Layer 11 of a small transformer language model trained on English Wikipedia (14 layers, counted from 0, width 128).
A neuron's activation on a vector x is SiLU(gate . x) times (in . x), where the dot is the dot product.

Input weights of the MLP neurons that the questions are about. A number n stands for n times 0.0048.
n21 gate: -7 8 6 24 21 -25 -32 -13 2 1 -38 -28 16 5 15 11 22 -14 -8 0 -14 -15 -1 -21 43 11 38 -3 12 -18 11 -3 30 -1 0 7 -34 2 -12 -12 -9 0 -9 10 27 -11 8 -4 -7 -47 -19 -8 -3 -10 26 -23 23 -7 -20 -40 -41 5 6 18 21 27 -24 -56 28 43 -11 8 9 -10 10 -25 17 -12 -37 10 15 -7 29 4 44 9 -26 -35 28 -1 -41 -9 -3 5 -3 7 5 24 -15 -7 -1 28 -3 -22 -27 14 -15 -18 -15 -18 -11 -8 5 -34 -21 -59 -56 -26 -9 24 -17 15 18 28 -27 -2 39 -42
n95 gate: 29 12 -30 -14 13 -10 43 2 16 3 -16 29 22 -4 8 -1 18 -15 4 -16 3 -13 6 -31 1 54 4 20 -6 -12 22 45 38 55 -37 -32 -27 24 17 -19 18 9 6 7 3 -23 -28 31 24 12 17 -31 -14 -24 -26 -19 -43 3 -15 35 -6 8 9 25 -1 -35 -1 16 7 9 -39 15 14 -19 27 1 -12 -63 -14 -7 -36 -14 4 0 7 16 1 -14 -6 56 -31 -42 18 12 43 11 23 8 5 -27 -33 7 3 -31 -20 -38 -42 -10 23 -17 13 19 18 1 -17 -8 24 23 -3 19 -5 21 6 -13 10 -13 -73 11
n243 gate: 24 26 22 4 -4 -13 -3 14 14 16 66 -17 1 21 5 -31 15 8 -5 -36 -8 -34 -15 -6 -20 16 -40 26 3 20 20 -12 -22 -37 -33 -22 0 -6 -12 26 8 20 41 13 -3 -5 11 3 16 -6 11 11 13 24 -6 9 18 -6 13 -9 15 6 -13 34 3 48 2 -30 -35 20 -27 -8 -38 -31 11 -9 -19 7 -33 51 29 16 0 -4 -25 14 20 -25 27 -1 36 -48 -32 16 8 -49 10 -25 33 -52 2 45 17 22 -17 -9 -19 -20 0 29 1 -32 -18 -7 -19 25 11 -6 -12 -33 5 14 26 -33 24 -5 -13 -31
n260 gate: 22 13 -25 2 -11 16 -6 -4 -5 -21 16 -25 -3 28 -22 -5 -4 -15 22 5 -14 -44 30 -3 4 8 -30 13 -23 19 28 38 19 -50 -6 20 -22 -19 23 -10 -13 -32 -9 20 -20 33 -10 11 -24 36 0 14 -29 29 7 -25 23 -48 21 -8 5 -21 7 11 9 -24 -16 -1 18 3 36 -38 8 -9 4 -25 6 16 -29 43 -12 21 4 -41 30 34 -12 -54 23 -39 -18 -9 -16 -49 20 44 55 34 -5 8 15 -1 -1 15 19 -34 -22 -47 36 -1 -63 17 -50 -13 -2 7 -9 0 8 -10 7 15 -5 -25 -13 -50 -50 38
n274 gate: -9 12 -20 32 62 -32 16 -54 28 21 -13 -12 -1 14 21 13 -6 0 4 3 7 -62 3 4 8 -7 21 -3 18 26 -4 33 14 -37 27 -7 -7 -17 32 2 -7 -15 -31 19 -10 -1 27 2 -28 -3 35 -8 -30 -20 40 27 26 -5 12 -35 20 67 5 30 10 13 -6 -14 15 0 -34 -36 48 21 -25 -39 -5 -11 -20 9 -10 8 -11 3 37 35 17 1 33 -23 0 22 -30 -7 -43 -17 17 11 17 -24 3 -34 22 -8 -19 -38 -6 0 -27 -3 19 5 -23 4 -35 9 33 -16 -15 26 33 -26 6 30 18 28 42 -5
n295 gate: -13 -47 -31 7 -33 28 -12 -18 13 3 -34 -13 -23 -26 8 -8 -25 -18 33 -5 10 -5 24 12 24 33 11 -15 22 -4 38 -21 -20 -17 18 24 -11 9 -20 -39 39 -25 -13 31 -11 15 -38 16 15 54 -18 17 -14 -1 -25 -37 19 18 -15 -22 -54 4 47 -1 2 15 44 -53 -20 -14 -6 1 0 43 26 18 0 8 20 -23 -4 -4 -37 -4 -28 -13 35 39 -21 -4 -13 15 19 1 -10 15 -18 -9 1 19 -13 55 -10 23 21 6 24 8 6 -4 -30 -10 7 4 15 -24 46 -14 11 14 -1 -48 12 40 58 28 53 12
n325 gate: -4 31 44 -12 29 16 -14 1 31 51 -2 -15 -37 19 14 25 -1 22 -28 -68 -25 41 -55 4 28 -20 -41 14 15 -14 6 -4 8 -31 -4 20 23 -13 11 -5 -21 3 2 -10 7 -39 46 -38 -18 42 -1 -32 16 10 11 -2 24 -44 10 16 -10 -42 -17 1 -20 -2 23 12 57 7 -12 -16 -49 35 -31 24 -24 -32 -7 -1 3 26 -33 25 -18 -21 19 1 -18 10 -32 -3 10 -9 -2 -18 -5 16 34 13 11 12 10 18 -8 -6 13 -28 6 10 -39 8 -14 20 -5 25 -16 -4 -1 24 21 -35 -22 -35 -37 -19 -4 -4
n344 gate: -4 -7 -2 -20 15 -1 14 -8 -14 -7 14 11 -21 -15 24 -22 1 -29 16 -30 30 36 30 -19 -59 -21 12 -5 33 14 12 53 -51 -24 23 -14 -21 -27 2 3 33 19 32 3 -34 -24 31 26 -3 -7 21 -11 -19 -24 -10 16 2 13 -6 19 22 -25 -9 -21 6 -45 26 27 -33 1 5 33 -15 -13 -10 8 -41 30 -39 -31 -43 -1 26 3 10 -22 16 14 -3 4 7 15 -35 -4 35 30 16 1 36 1 -25 -8 6 -3 -7 -51 -17 13 -24 -53 13 2 -8 -8 33 -8 -6 -9 18 -51 -4 10 20 -11 9 28 1 -23
n367 gate: 11 1 22 -1 -15 -18 -5 -29 -7 -29 -17 11 -42 -5 -10 38 -6 -19 17 23 -7 6 -12 20 2 -34 -23 15 13 13 -8 45 -34 18 39 -21 25 37 21 23 -9 -33 50 -6 -29 19 -40 -31 -30 -5 38 -30 25 -12 -54 -44 -19 3 -8 -13 -15 -55 -11 8 -21 -10 -16 46 3 11 33 1 -12 1 5 7 18 -40 7 -55 -16 1 -9 28 -26 8 9 -33 -9 35 -5 -3 8 14 -21 19 41 4 -1 45 -1 -44 42 18 -22 -5 3 2 -50 -11 -6 -1 35 7 -23 -19 -2 -30 4 -12 21 -30 20 -27 3 35 -14 -45
n430 gate: 15 16 -19 -1 -12 -9 -11 8 13 7 -34 -11 -59 -31 4 7 9 38 54 -10 -14 18 -20 1 39 -23 2 27 12 14 33 -4 21 -34 -35 13 1 -13 -51 10 17 -2 9 7 -8 -26 29 2 2 -25 12 37 15 11 33 6 -28 3 21 -25 35 11 7 5 -4 23 -9 -11 -27 -28 -5 -8 -35 22 -14 2 6 -35 -6 29 0 -15 -21 72 -26 26 9 -4 -3 0 40 -6 39 -50 25 -28 34 -15 25 20 -30 -16 -4 13 -23 28 10 23 -14 -24 34 18 0 -10 13 -8 -1 9 -6 -4 37 -25 43 12 14 1 -9 33
n21 in: 35 -16 -7 -23 -12 21 27 1 15 -34 -4 16 6 -13 -2 20 6 -1 -26 2 0 -10 16 -44 19 28 4 8 17 -56 19 24 6 -18 -11 15 -28 31 -12 -5 -21 -18 -5 -22 -11 2 -30 -24 -11 2 11 45 33 -47 5 1 -1 30 -15 -17 20 20 18 24 -37 -32 3 9 -14 20 -23 -12 -30 30 -37 24 1 -3 -3 -59 -28 39 -28 -28 -45 7 11 15 9 38 -15 31 10 13 -20 -41 -3 10 20 -6 -18 21 -21 8 12 42 28 22 -6 14 -15 -29 -7 33 -11 14 -5 8 -50 -14 -7 -8 -29 94 -1 -11 17 -29
n95 in: -6 -34 48 13 -2 -19 -14 4 57 17 -19 -17 -23 -1 -9 19 -24 42 15 26 -60 8 36 21 -16 -1 -7 -50 -17 30 8 13 11 -11 11 -18 -29 23 -12 -39 22 25 16 4 0 7 -7 22 -10 -15 -6 44 20 21 -3 -42 4 -6 9 -16 -19 24 18 25 -17 13 -22 -13 -62 -17 8 -26 -6 -18 -47 -14 1 -29 35 -2 -40 -7 34 20 -2 11 8 48 20 45 19 6 -4 -11 -32 -17 -14 8 -18 -8 8 8 14 -11 2 -11 41 11 -25 32 -16 -49 4 4 -48 -11 31 -55 1 -25 -8 52 2 -28 14 -4 -5 1
n243 in: 37 -15 24 42 17 -1 -41 5 -12 -16 8 -21 6 -24 -14 6 -4 11 39 20 -14 55 -18 -53 6 19 32 -17 38 -7 -35 8 -6 -11 -26 -5 13 14 -49 6 10 12 29 13 7 -30 -9 -10 -33 30 26 30 39 31 25 0 16 45 -12 -35 -14 -10 -7 23 -13 29 1 34 29 22 18 34 -25 23 -64 -24 -12 -10 -24 11 -1 -28 13 -12 37 13 -5 36 46 55 37 -5 -15 -20 16 20 36 57 7 0 16 -22 11 45 -18 -28 -12 0 -1 -4 -44 8 32 -32 -6 -14 -40 10 -2 -9 16 -1 16 19 -20 -19 -22 -20
n260 in: -17 11 -4 4 -12 8 24 6 4 -32 21 -21 1 -33 10 -21 -32 -20 -24 47 10 12 24 14 8 -9 -26 -4 -19 19 -6 21 59 -9 -6 -36 47 -14 16 -5 -29 -30 4 7 -1 38 -1 35 6 -22 -24 27 8 28 12 -10 37 11 -9 15 -27 28 18 -46 25 9 37 14 19 -6 -25 1 21 29 -7 42 -18 -16 19 3 60 61 18 18 62 6 48 -3 21 7 -44 -89 5 -54 3 1 14 1 -8 -31 -1 1 -24 -23 24 -29 -18 -59 -14 -41 -56 30 -84 2 43 4 -18 -49 -7 -13 -36 4 23 24 -8 3 -22 -19
n274 in: -18 4 4 -12 13 -19 22 -10 -4 -6 -4 2 21 52 -50 37 0 -48 29 -34 -1 -36 -4 31 -48 -5 17 27 22 5 -29 40 -45 -29 35 -31 5 -23 16 1 -37 40 5 -54 48 2 26 1 0 -2 -22 6 6 5 -17 -12 54 -29 -21 -26 -5 -15 -13 -9 59 -9 -32 28 -23 33 24 4 15 -15 4 -14 -17 31 4 1 -6 14 -29 -10 -11 37 -73 32 -18 8 25 35 -29 6 -3 3 20 -44 39 -2 -3 25 9 -9 -11 10 2 -18 16 30 3 -1 -8 34 -43 -11 -27 8 -2 23 11 27 39 8 1 23 -28 38
n295 in: 8 -25 2 -4 32 33 -26 -14 -2 -44 14 42 43 35 41 24 -29 27 -35 11 35 0 2 -34 -20 4 9 20 5 -21 10 2 32 -14 22 -31 16 -6 6 16 -23 -5 -7 8 -29 20 -48 -27 -17 -33 25 -13 -41 32 -16 22 32 29 -33 -52 13 -15 -4 15 -37 4 -15 -24 12 18 -44 23 2 -35 -7 -35 -19 -23 75 -10 21 -9 2 7 50 9 23 5 -18 -33 -39 20 31 27 -6 -10 8 8 -53 22 -11 -52 23 7 -65 -22 -20 -16 -27 5 -2 -3 2 -29 -9 -12 30 30 -11 -5 -27 -12 -14 24 11 64 50 28
n325 in: 16 -15 -18 21 55 20 42 -4 4 12 7 -12 27 27 15 38 27 -51 2 44 45 -27 13 15 -8 -43 -9 40 27 1 -22 9 -4 -14 -15 13 -16 13 69 17 12 -47 -14 -22 -15 -10 35 -3 -9 8 -4 -19 18 4 6 -11 -4 22 4 19 -29 35 16 21 -17 37 22 9 -16 44 1 28 41 -8 -40 -1 45 -37 -32 50 -7 17 -18 -34 -22 -23 -10 1 23 41 17 -49 23 0 -11 5 -18 11 -30 -6 -44 -46 19 -12 -7 30 4 1 23 -28 25 42 -39 -9 1 -41 -19 -9 17 -24 -8 9 10 -5 -2 15 -4 48
n344 in: 27 0 1 3 -13 47 9 21 48 15 8 4 25 42 -14 39 24 -32 4 22 19 22 -41 -4 40 -3 -1 -17 -5 -4 18 4 -20 45 43 6 12 -32 11 13 6 1 17 -34 -7 -44 -15 3 41 -1 -28 -9 16 21 47 7 -34 1 -29 -68 38 5 14 -16 -19 -33 -17 -8 22 -13 12 9 58 -6 -3 -3 -19 30 15 -34 22 -18 12 -35 47 7 -9 28 13 -25 -9 4 -22 30 -1 -5 -7 3 3 -13 -2 -51 8 -20 -28 7 1 -3 -8 -14 27 4 18 6 -11 1 -18 11 -6 -17 -6 39 -13 6 -46 -33 -15 16
n367 in: -2 4 1 9 20 36 -12 -3 -4 7 6 41 16 5 9 -37 -9 -12 -3 36 -18 51 -15 -37 43 -32 -14 -17 -11 27 -1 -1 10 -16 -14 44 4 -44 23 -14 -12 -9 10 21 7 25 28 -16 -30 22 11 15 -10 -1 -14 -16 -46 -52 24 27 12 -14 -1 2 33 3 -4 1 -19 -15 -9 30 54 1 -43 4 -9 -25 -7 -2 7 34 1 20 38 -31 22 -4 9 2 -24 32 27 -22 -71 13 7 12 -1 -12 -16 17 30 0 -29 -6 -2 62 6 -20 -28 -6 -53 -31 -20 31 30 -34 -20 20 -4 -23 -28 2 9 19 -4 -48
n430 in: -21 3 7 -40 -21 -13 22 28 10 1 -24 -25 5 25 -3 28 -15 7 0 10 11 -4 -1 10 -4 -27 11 -5 -39 -37 26 10 -6 -49 -11 -31 -17 20 -11 -6 36 41 0 -24 -14 -11 -42 -11 2 41 23 13 -28 43 -28 1 -30 7 29 15 15 -45 2 -25 0 1 27 -4 -17 -41 -18 6 7 -6 16 8 12 -59 -1 33 1 -14 19 -20 -59 -12 4 -4 8 4 4 7 18 26 20 -1 -51 9 -4 -6 -19 55 48 -2 -11 -6 -9 11 8 14 29 3 -32 -23 4 30 53 -20 -31 -15 -69 -6 10 47 31 43 -18 6

Each question shows a token from some text and the vector x that enters the MLP there. A number n stands for n times 0.14.

" on": 0 -5 -1 19 10 2 14 -46 1 4 13 3 -6 12 -18 0 -4 1 12 -10 -5 9 -3 -3 12 -8 -8 6 -4 -9 -11 4 11 -7 -23 -17 1 -8 11 -7 8 -12 -13 11 2 -1 -2 8 -30 3 -17 -3 12 -4 13 -9 0 -18 -10 -1 -4 -4 -23 -4 -1 -9 20 -9 17 8 -3 -16 1 0 3 2 7 0 -3 9 -9 7 -9 5 -16 11 8 13 6 -7 7 8 -1 22 -1 15 -16 -6 -2 -2 -2 -6 55 -1 -1 16 13 -5 -5 -10 19 11 13 2 -11 13 3 3 20 2 0 -8 -7 -22 -8 -2 14 -2
Which neuron fires most, and how strongly? n325, at about 15

"|": 1 5 8 6 8 3 10 -5 -3 -5 1 4 -13 5 -22 3 -9 -13 -2 -15 -44 7 -2 2 -5 10 6 1 -2 15 -9 -5 -22 20 2 -2 1 10 20 -20 -11 -9 -18 -19 14 1 -2 31 -6 -1 2 -12 1 6 -3 -6 -9 0 -17 7 14 8 -26 -8 12 -4 6 -4 -17 25 9 10 -4 1 3 -9 24 -6 0 -1 9 -8 5 25 9 12 -3 5 -10 -16 12 9 -7 1 -6 -10 -14 -10 -2 12 -20 -9 58 7 6 0 -5 -18 -5 -22 -10 15 -17 -2 11 5 9 15 7 -1 -34 -1 9 1 0 -8 8 -9
Which of these neurons fires most? n367

"\n": 22 9 18 6 2 3 13 -15 -4 3 17 -9 -8 -16 -28 19 -1 -16 -17 -13 -23 2 2 0 0 3 7 -10 -15 8 -20 -11 -8 8 -3 14 -3 0 13 -40 -11 -3 -18 -3 11 1 -16 16 0 1 -5 2 0 5 5 2 -17 21 -1 7 9 8 -7 -10 18 2 -1 -8 7 20 8 11 -13 7 -8 4 26 -2 -12 3 2 -12 13 11 -4 9 -2 0 -15 -13 22 -6 -10 -5 -1 14 -8 -17 -6 7 -2 -4 20 8 -14 8 27 -16 -14 -12 1 3 -12 -1 7 26 16 8 15 8 -5 2 10 -3 -5 10 -4 0
The three highest activations, in order: n295, n21, n344

" the": 10 6 -15 24 6 -1 -16 -47 -9 1 6 -4 -21 2 -14 7 -5 -7 0 9 -4 -5 -5 0 -5 -10 3 13 10 -13 -9 13 -8 1 -7 11 1 -10 16 8 -32 -4 7 1 -2 -8 -4 10 -19 -14 -7 -8 -8 -8 -13 -6 -26 -2 1 2 5 20 -13 -27 -6 -10 6 6 0 4 2 -14 -13 -8 0 -9 -20 -2 4 -8 3 -5 -19 -23 -7 7 2 23 16 -26 5 -3 -11 16 -5 10 -17 0 -21 13 -6 -9 43 -12 -1 6 14 13 -1 -16 2 2 2 -12 14 12 8 -1 12 -11 -17 3 11 -17 -4 -4 -1 1
Which two neurons fire most, strongest first? n344, n367

"ay": -6 5 -4 6 -4 12 -11 -20 2 6 2 1 0 -3 -6 8 -11 2 -13 19 -9 11 -8 0 -6 -4 -27 4 -13 15 9 -4 -4 -1 -13 10 -17 -9 -2 -5 3 3 -7 -6 -10 10 -9 44 -8 1 11 -7 11 -9 12 -9 -1 -3 -13 11 21 14 -16 -4 1 4 10 -9 -4 6 -5 7 3 3 -4 -6 2 -14 19 12 12 -23 -10 -9 -14 -2 -4 27 10 2 -5 -8 -3 5 7 9 -22 -9 1 -14 0 4 19 -7 8 6 30 10 -5 11 16 -18 15 -3 5 -3 -6 1 1 15 -20 -7 1 -8 -18 11 -4 5
The three highest activations, in order: n274, n21, n260

"D": -21 -13 3 28 -10 12 -23 -8 0 -9 -3 -5 3 0 -4 15 -17 16 -3 -9 -30 2 5 18 16 9 -17 -13 -13 -5 -18 -1 -21 -14 3 10 -7 19 -10 -5 3 -1 -8 -8 5 -11 -24 12 -3 9 8 -17 8 5 -10 -1 1 3 7 9 18 4 -25 -15 5 -14 -4 8 6 14 1 7 6 -6 10 8 -30 16 21 -2 -8 -9 -14 -21 -18 -1 3 -4 2 2 5 4 4 6 4 -1 -3 0 14 15 -1 3 17 -5 12 17 7 3 -5 -13 9 -7 1 -6 8 2 -6 13 14 13 -9 21 0 -7 9 -14 -3 3
Which of these neurons fires most? n260

" December ": -5 2 12 8 12 10 -8 -13 1 -7 11 -11 -25 -4 -7 8 -19 2 11 5 -1 16 -2 -4 45 20 18 0 -4 18 -2 12 13 -8 10 9 -11 -4 0 -13 6 -9 -12 -4 35 6 -5 7 -5 -12 16 7 -1 18 -6 14 -7 2 2 -4 9 4 -20 -3 -2 -6 29 2 5 24 -7 3 -22 4 1 -17 -8 -17 0 10 -17 21 -18 -14 -5 20 -2 9 2 -28 -2 -17 -1 -8 7 0 -15 -29 5 -32 -1 -12 5 -19 22 6 22 5 17 1 6 -20 7 -8 9 0 3 10 23 17 -21 30 -3 -9 8 30 21 -3
Which two neurons fire most, strongest first? n295, n344

" pe": 5 -18 -23 10 -4 15 7 -2 -31 -1 13 -11 5 -27 5 -4 5 -23 -6 7 -12 28 11 9 11 -4 21 -5 -13 -18 -11 -3 22 5 10 8 -5 0 -2 10 13 3 -2 16 22 -12 1 -5 -5 -11 3 5 0 -8 1 -18 -14 9 -3 6 1 -11 -5 9 23 -13 15 9 2 8 -17 -8 4 1 0 -15 -24 7 8 13 -14 -4 1 2 -34 25 9 14 -1 0 9 -4 -3 11 -12 2 -10 18 -5 -8 -1 3 15 -3 -15 1 26 -19 4 -6 16 -19 -5 0 -13 6 9 13 29 10 -3 1 7 19 -29 2 -5 -6
Which of these neurons fires most? n21

"a": 5 -14 -13 -10 -9 6 -7 3 0 -11 8 -8 -13 -16 2 -1 -4 2 -18 8 0 -7 -13 9 -7 -7 -9 -6 -3 14 -3 -10 7 -8 3 -3 6 -13 -4 0 -20 12 -2 7 3 -7 3 58 -28 11 -2 0 1 -13 15 4 13 13 -16 26 1 0 1 0 -13 -2 -1 -6 5 8 -7 1 9 -7 0 8 -16 -15 11 4 -7 -9 -6 -10 -22 -1 -26 12 5 1 5 -23 -5 4 -3 10 -25 -10 9 10 -8 16 19 2 -9 16 22 6 0 -19 19 -14 18 -11 14 -16 20 1 16 10 1 -5 -4 5 -1 27 22 0
Which of these neurons fires most? n295

"k": 2 22 -8 4 -13 6 -11 -24 -2 -11 25 24 -6 2 -2 15 -6 0 -4 -11 -19 3 29 9 15 0 6 -7 -25 12 -23 12 6 -7 4 -24 -6 14 -19 -3 21 10 -1 24 -3 -7 -13 34 -9 4 3 -6 4 -8 2 -10 -4 2 -3 6 -6 12 -4 9 1 -11 -13 -5 5 11 0 -13 -4 -3 -2 -19 -22 -14 0 -18 -3 0 9 -11 1 14 -5 17 1 -11 -9 -11 -6 7 -15 -13 -19 4 2 -18 -4 -8 -11 3 0 -12 5 2 -8 -18 19 25 22 -11 7 5 -10 6 14 8 -26 9 9 -9 9 -1 17 6
Which neuron fires most, and how strongly? n95, at about 12

" Hol": 16 20 8 28 -4 -1 12 -13 3 -13 -1 8 -4 -29 -14 2 -7 -16 -4 15 -8 -22 15 5 4 -7 19 4 -11 -6 -19 7 5 2 -20 17 -9 9 -16 -6 4 -12 -11 3 6 -17 -16 15 -31 -15 -17 1 16 -6 5 -5 -10 0 -6 22 -9 1 -11 -1 9 -19 7 24 -9 4 -8 -8 -5 4 7 -19 -4 -16 -2 11 -9 0 -23 -2 2 7 -28 4 22 -19 2 0 -15 14 -6 -20 -13 -7 6 -3 -18 15 4 -11 11 22 12 -2 -12 -26 7 12 6 -3 2 6 0 18 10 -4 -9 10 -38 -10 -9 11 5 9
Which two neurons fire most, strongest first? n21, n295

" where": 24 6 1 -2 3 -1 31 -14 -13 -4 -6 7 1 -11 -18 4 -15 -4 16 3 -25 0 11 -6 6 -21 -12 -8 -9 9 -19 0 19 18 1 -1 -20 -11 -4 -11 2 -5 4 -6 13 6 -3 15 -21 -4 11 -2 -2 10 0 -8 -15 2 -11 18 12 6 -23 -3 6 6 5 -8 27 21 -9 11 3 -15 -11 14 18 2 -3 5 10 -8 -9 9 -9 23 7 15 12 4 18 3 1 5 7 -5 -27 14 -2 1 -7 -3 39 -7 -11 -4 23 6 -7 -20 4 20 2 -14 -3 22 -4 4 18 -6 0 8 1 -5 -7 -1 17 -2
The three highest activations, in order: n367, n95, n430

" disc": 23 5 6 7 12 26 12 -16 1 -13 7 -27 -6 -13 -13 3 -27 -30 10 1 -14 17 7 14 13 5 3 0 -22 -9 -9 13 -7 3 11 0 7 2 -2 15 19 19 3 -6 24 -26 0 16 -15 -24 -28 -8 -6 -13 -22 20 -14 5 -6 16 8 -11 -11 -6 8 -12 -10 36 1 9 -17 15 -5 1 22 -2 -2 2 22 -10 5 -3 -12 1 -15 7 6 -3 16 0 8 19 -10 18 -13 -33 -18 13 10 -9 10 3 11 -21 -6 3 10 -10 -4 -14 -6 2 -4 -15 -6 -5 19 -7 31 14 1 11 -16 -15 2 -8 -5 11
Which neuron fires most, and how strongly? n344, at about 4

"and": 3 -8 -2 -16 -6 3 -14 -11 5 -9 16 4 -8 -15 -8 -3 -3 -10 -9 13 4 3 12 8 -4 -11 -3 3 9 -18 -5 -7 2 -9 -13 19 6 11 3 -2 16 -1 15 -9 0 5 -7 26 -16 18 -5 -6 2 -17 10 14 -3 -4 -18 11 3 -2 -11 7 5 3 0 -1 -3 -6 -9 0 9 9 1 -7 -7 -14 -3 2 -8 -21 -10 0 -7 17 -2 -1 20 -18 7 -5 -3 17 9 -2 -31 8 -3 8 11 6 10 -16 4 15 15 -6 7 8 11 -2 3 -2 10 -1 5 -2 15 -4 -28 0 3 -10 -20 5 4 -10
Which of these neurons fires most? n274

" t": 15 -19 -8 21 -27 12 7 -18 -5 -14 15 1 -33 -6 11 10 -32 7 1 -6 -16 2 19 15 8 6 6 6 -10 -14 -17 25 0 -13 -2 -6 -1 4 -5 14 0 8 1 9 6 -5 -20 3 -22 -9 -2 -13 -1 -7 -12 3 -5 28 -26 8 1 -15 0 -4 -8 -13 12 10 13 8 7 -4 -13 5 7 -12 -3 16 7 9 -8 -36 -12 4 -7 30 17 5 2 0 25 13 -8 6 -7 -1 -5 -4 -1 21 -35 -6 2 -21 -10 5 15 -8 -1 -26 6 -10 27 -11 17 11 15 23 21 10 0 -14 -2 17 -13 6 2 15
Which of these neurons fires most? n295

"6": 10 -10 5 -2 -12 -11 -2 -17 -8 -10 11 -4 -16 16 -15 13 -12 0 2 4 -18 17 11 4 -8 15 -9 -8 0 9 -4 -4 -8 1 0 -4 -8 9 10 -7 22 13 1 10 4 2 0 17 -1 -13 -16 2 -1 31 1 -5 -9 -7 -1 8 6 -12 -11 17 12 -2 10 -8 -17 -2 -3 -2 4 3 -2 17 -12 15 17 -6 -12 -28 -14 0 3 4 -2 -12 -6 -22 -14 6 14 -4 -9 3 2 -9 7 -12 -19 8 30 -2 -8 10 6 -17 -21 7 19 -24 24 7 -11 10 -18 -10 -1 18 -21 13 -26 0 -2 -20 1 -13
Which two neurons fire most, strongest first? n325, n260

"reen": -20 0 -38 29 2 13 4 -10 -9 7 -15 -3 0 -20 -37 9 11 -8 6 11 3 16 0 5 14 2 -2 -5 -10 -17 -18 11 7 -2 -6 -3 -11 -22 3 -13 -5 9 -3 11 11 -3 1 16 -24 -4 -9 -4 14 -2 -3 -18 4 -5 12 11 10 -7 -22 -5 6 -1 2 1 -3 5 -17 15 -1 -10 13 4 6 9 -4 9 8 -4 3 -12 1 -9 -2 15 -10 -2 7 -1 19 3 -4 0 -28 4 4 -7 -7 1 3 -14 -15 6 27 -5 -24 -9 7 -17 -12 -5 0 28 11 0 8 7 -23 -13 -16 -25 7 -8 12 6
Which of these neurons fires most? n243

".": 17 -4 17 6 1 -7 27 -19 -21 1 10 -10 -6 -7 -23 13 1 -14 -5 -17 -33 6 7 -1 13 1 18 6 -13 11 -7 -17 -16 8 -5 3 6 18 5 -27 5 -1 -5 -8 8 4 -13 30 -13 -14 2 -7 -20 15 0 -8 5 3 -1 16 8 10 -5 -16 13 10 6 1 13 21 0 25 -3 -6 -11 -5 28 7 -8 13 19 -3 7 11 -4 19 -13 19 2 -20 16 5 -4 -9 -5 15 -22 -14 7 -2 -16 -6 59 13 -14 9 4 -11 3 -13 -4 -7 2 1 -19 18 16 8 18 -21 -32 8 10 1 -6 -18 -3 2
Which neuron fires most, and how strongly? n243, at about 2.1

" | ": 4 4 -9 7 -2 9 -8 -3 5 3 12 -13 -8 4 -11 -2 -14 5 -2 1 -16 1 3 -5 13 -1 4 -8 6 32 -8 -3 8 3 2 12 4 -4 -4 -12 15 -1 3 6 10 16 4 11 -6 3 -12 -12 -11 4 2 10 -14 -7 2 12 9 5 -14 4 1 7 33 8 -1 7 -6 -11 -5 -6 3 -6 16 2 2 16 -25 -9 6 -3 -1 8 -7 6 -13 4 -1 -8 6 -4 16 -14 -12 -6 4 0 3 -17 10 -1 14 13 2 -10 6 -12 -8 -15 13 -18 5 7 13 13 22 7 -5 4 -10 0 3 2 4 -17
Which of these neurons fires most? n21

"42": -14 -15 1 18 -6 2 -8 0 -2 0 -3 -2 -29 9 -5 2 -25 11 -2 -1 -5 0 6 -12 11 16 -25 -9 -3 28 8 -11 4 -2 19 16 1 37 -1 -4 -9 5 4 18 17 18 -5 -2 -12 -13 -29 -4 7 6 11 -12 -9 -1 5 -3 0 -8 -26 13 12 -15 7 16 0 4 0 -7 -2 10 16 -10 -19 3 5 6 1 -2 -22 10 -3 -11 -9 -1 2 -21 3 0 0 -1 9 2 16 11 -8 -5 -27 -29 16 -17 -13 -11 18 4 -4 -3 8 -11 11 13 -7 4 -5 10 8 21 -20 24 -2 -9 -7 -1 1 -8
Which of these neurons fires most? n367

"T": -7 0 -5 -5 -13 11 0 -22 -5 -5 6 1 -3 5 0 8 -19 0 -4 1 -32 28 -1 -2 -1 10 3 -2 -15 -14 -11 6 18 -11 -7 7 1 18 15 3 -6 0 -2 14 -19 -13 -5 23 -5 4 8 -9 8 -14 7 0 1 14 -13 22 17 3 -12 1 7 -14 9 11 11 13 -4 -18 -2 0 -4 -15 -8 5 5 6 1 -14 -6 2 5 -2 4 15 3 4 7 17 -17 21 1 7 -17 -3 8 7 -19 1 -19 -19 6 12 20 -3 1 -9 6 -26 -8 -22 -5 7 1 -3 12 17 -34 7 3 -13 4 -3 -5 16
Which of these neurons fires most? n95

"5": -1 -9 -3 9 -12 6 -1 17 5 8 2 -1 -25 14 -15 8 -13 19 6 -7 -22 12 6 -2 10 8 -13 -5 -16 19 -9 -1 16 -6 7 5 -19 31 -1 -11 7 9 -1 17 9 22 -8 6 -16 -7 -15 2 6 6 11 -4 -2 -12 -6 -3 5 -5 -20 18 12 -4 21 10 -14 14 -6 6 0 15 0 -3 -15 7 10 6 -16 -13 -13 -5 -15 6 11 -6 -9 -28 -11 12 17 0 13 2 -1 10 0 10 -25 -18 33 -6 -13 6 4 -1 -6 -5 10 -1 -2 10 -4 13 2 7 5 8 -15 10 -18 8 8 -8 11 -9
Which neuron fires most, and how strongly? n430, at about 3.6

" us": 4 -1 -20 12 8 19 -1 -18 -12 3 12 1 -2 -12 -10 -2 -14 -3 13 8 -20 13 12 13 12 -14 -3 -12 -5 -39 -19 19 -2 9 -11 -18 -14 6 13 2 -1 7 -17 5 22 1 -10 26 -5 -4 -5 -1 -2 -2 -1 -4 1 -8 -13 6 1 -1 -33 -17 10 9 1 -13 12 15 -4 -15 -4 9 8 -4 6 -18 11 17 -16 -12 -1 -10 -24 -4 21 12 4 2 13 2 5 11 -22 20 -11 8 -1 -9 -1 -6 -2 -6 -18 17 27 -8 2 -5 10 -6 9 -2 7 1 11 1 28 16 -8 5 3 -10 -4 -4 -17 -8
Which neuron fires most, and how strongly? n95, at about 3.1

" to the": -2 4 -14 4 8 1 7 -40 -9 0 -1 10 -8 0 -15 10 -13 -11 -3 3 -23 3 10 3 -4 2 0 -2 -11 -4 -21 12 -18 1 1 2 -4 16 17 9 -31 -4 0 5 11 3 -4 4 -8 2 -3 -6 -11 10 -8 -2 -12 -7 -2 7 -1 10 -22 -13 12 2 -3 5 -2 18 0 -5 -14 -4 -11 2 -12 -7 -14 9 3 -6 -8 -3 -9 13 1 5 -1 -12 11 -9 -25 12 -2 8 -24 1 -5 -2 -6 -15 87 -7 -19 5 8 6 -12 -16 -2 2 2 -5 5 2 20 0 -2 -17 -11 4 -4 -21 4 8 7 3
Which two neurons fire most, strongest first? n367, n274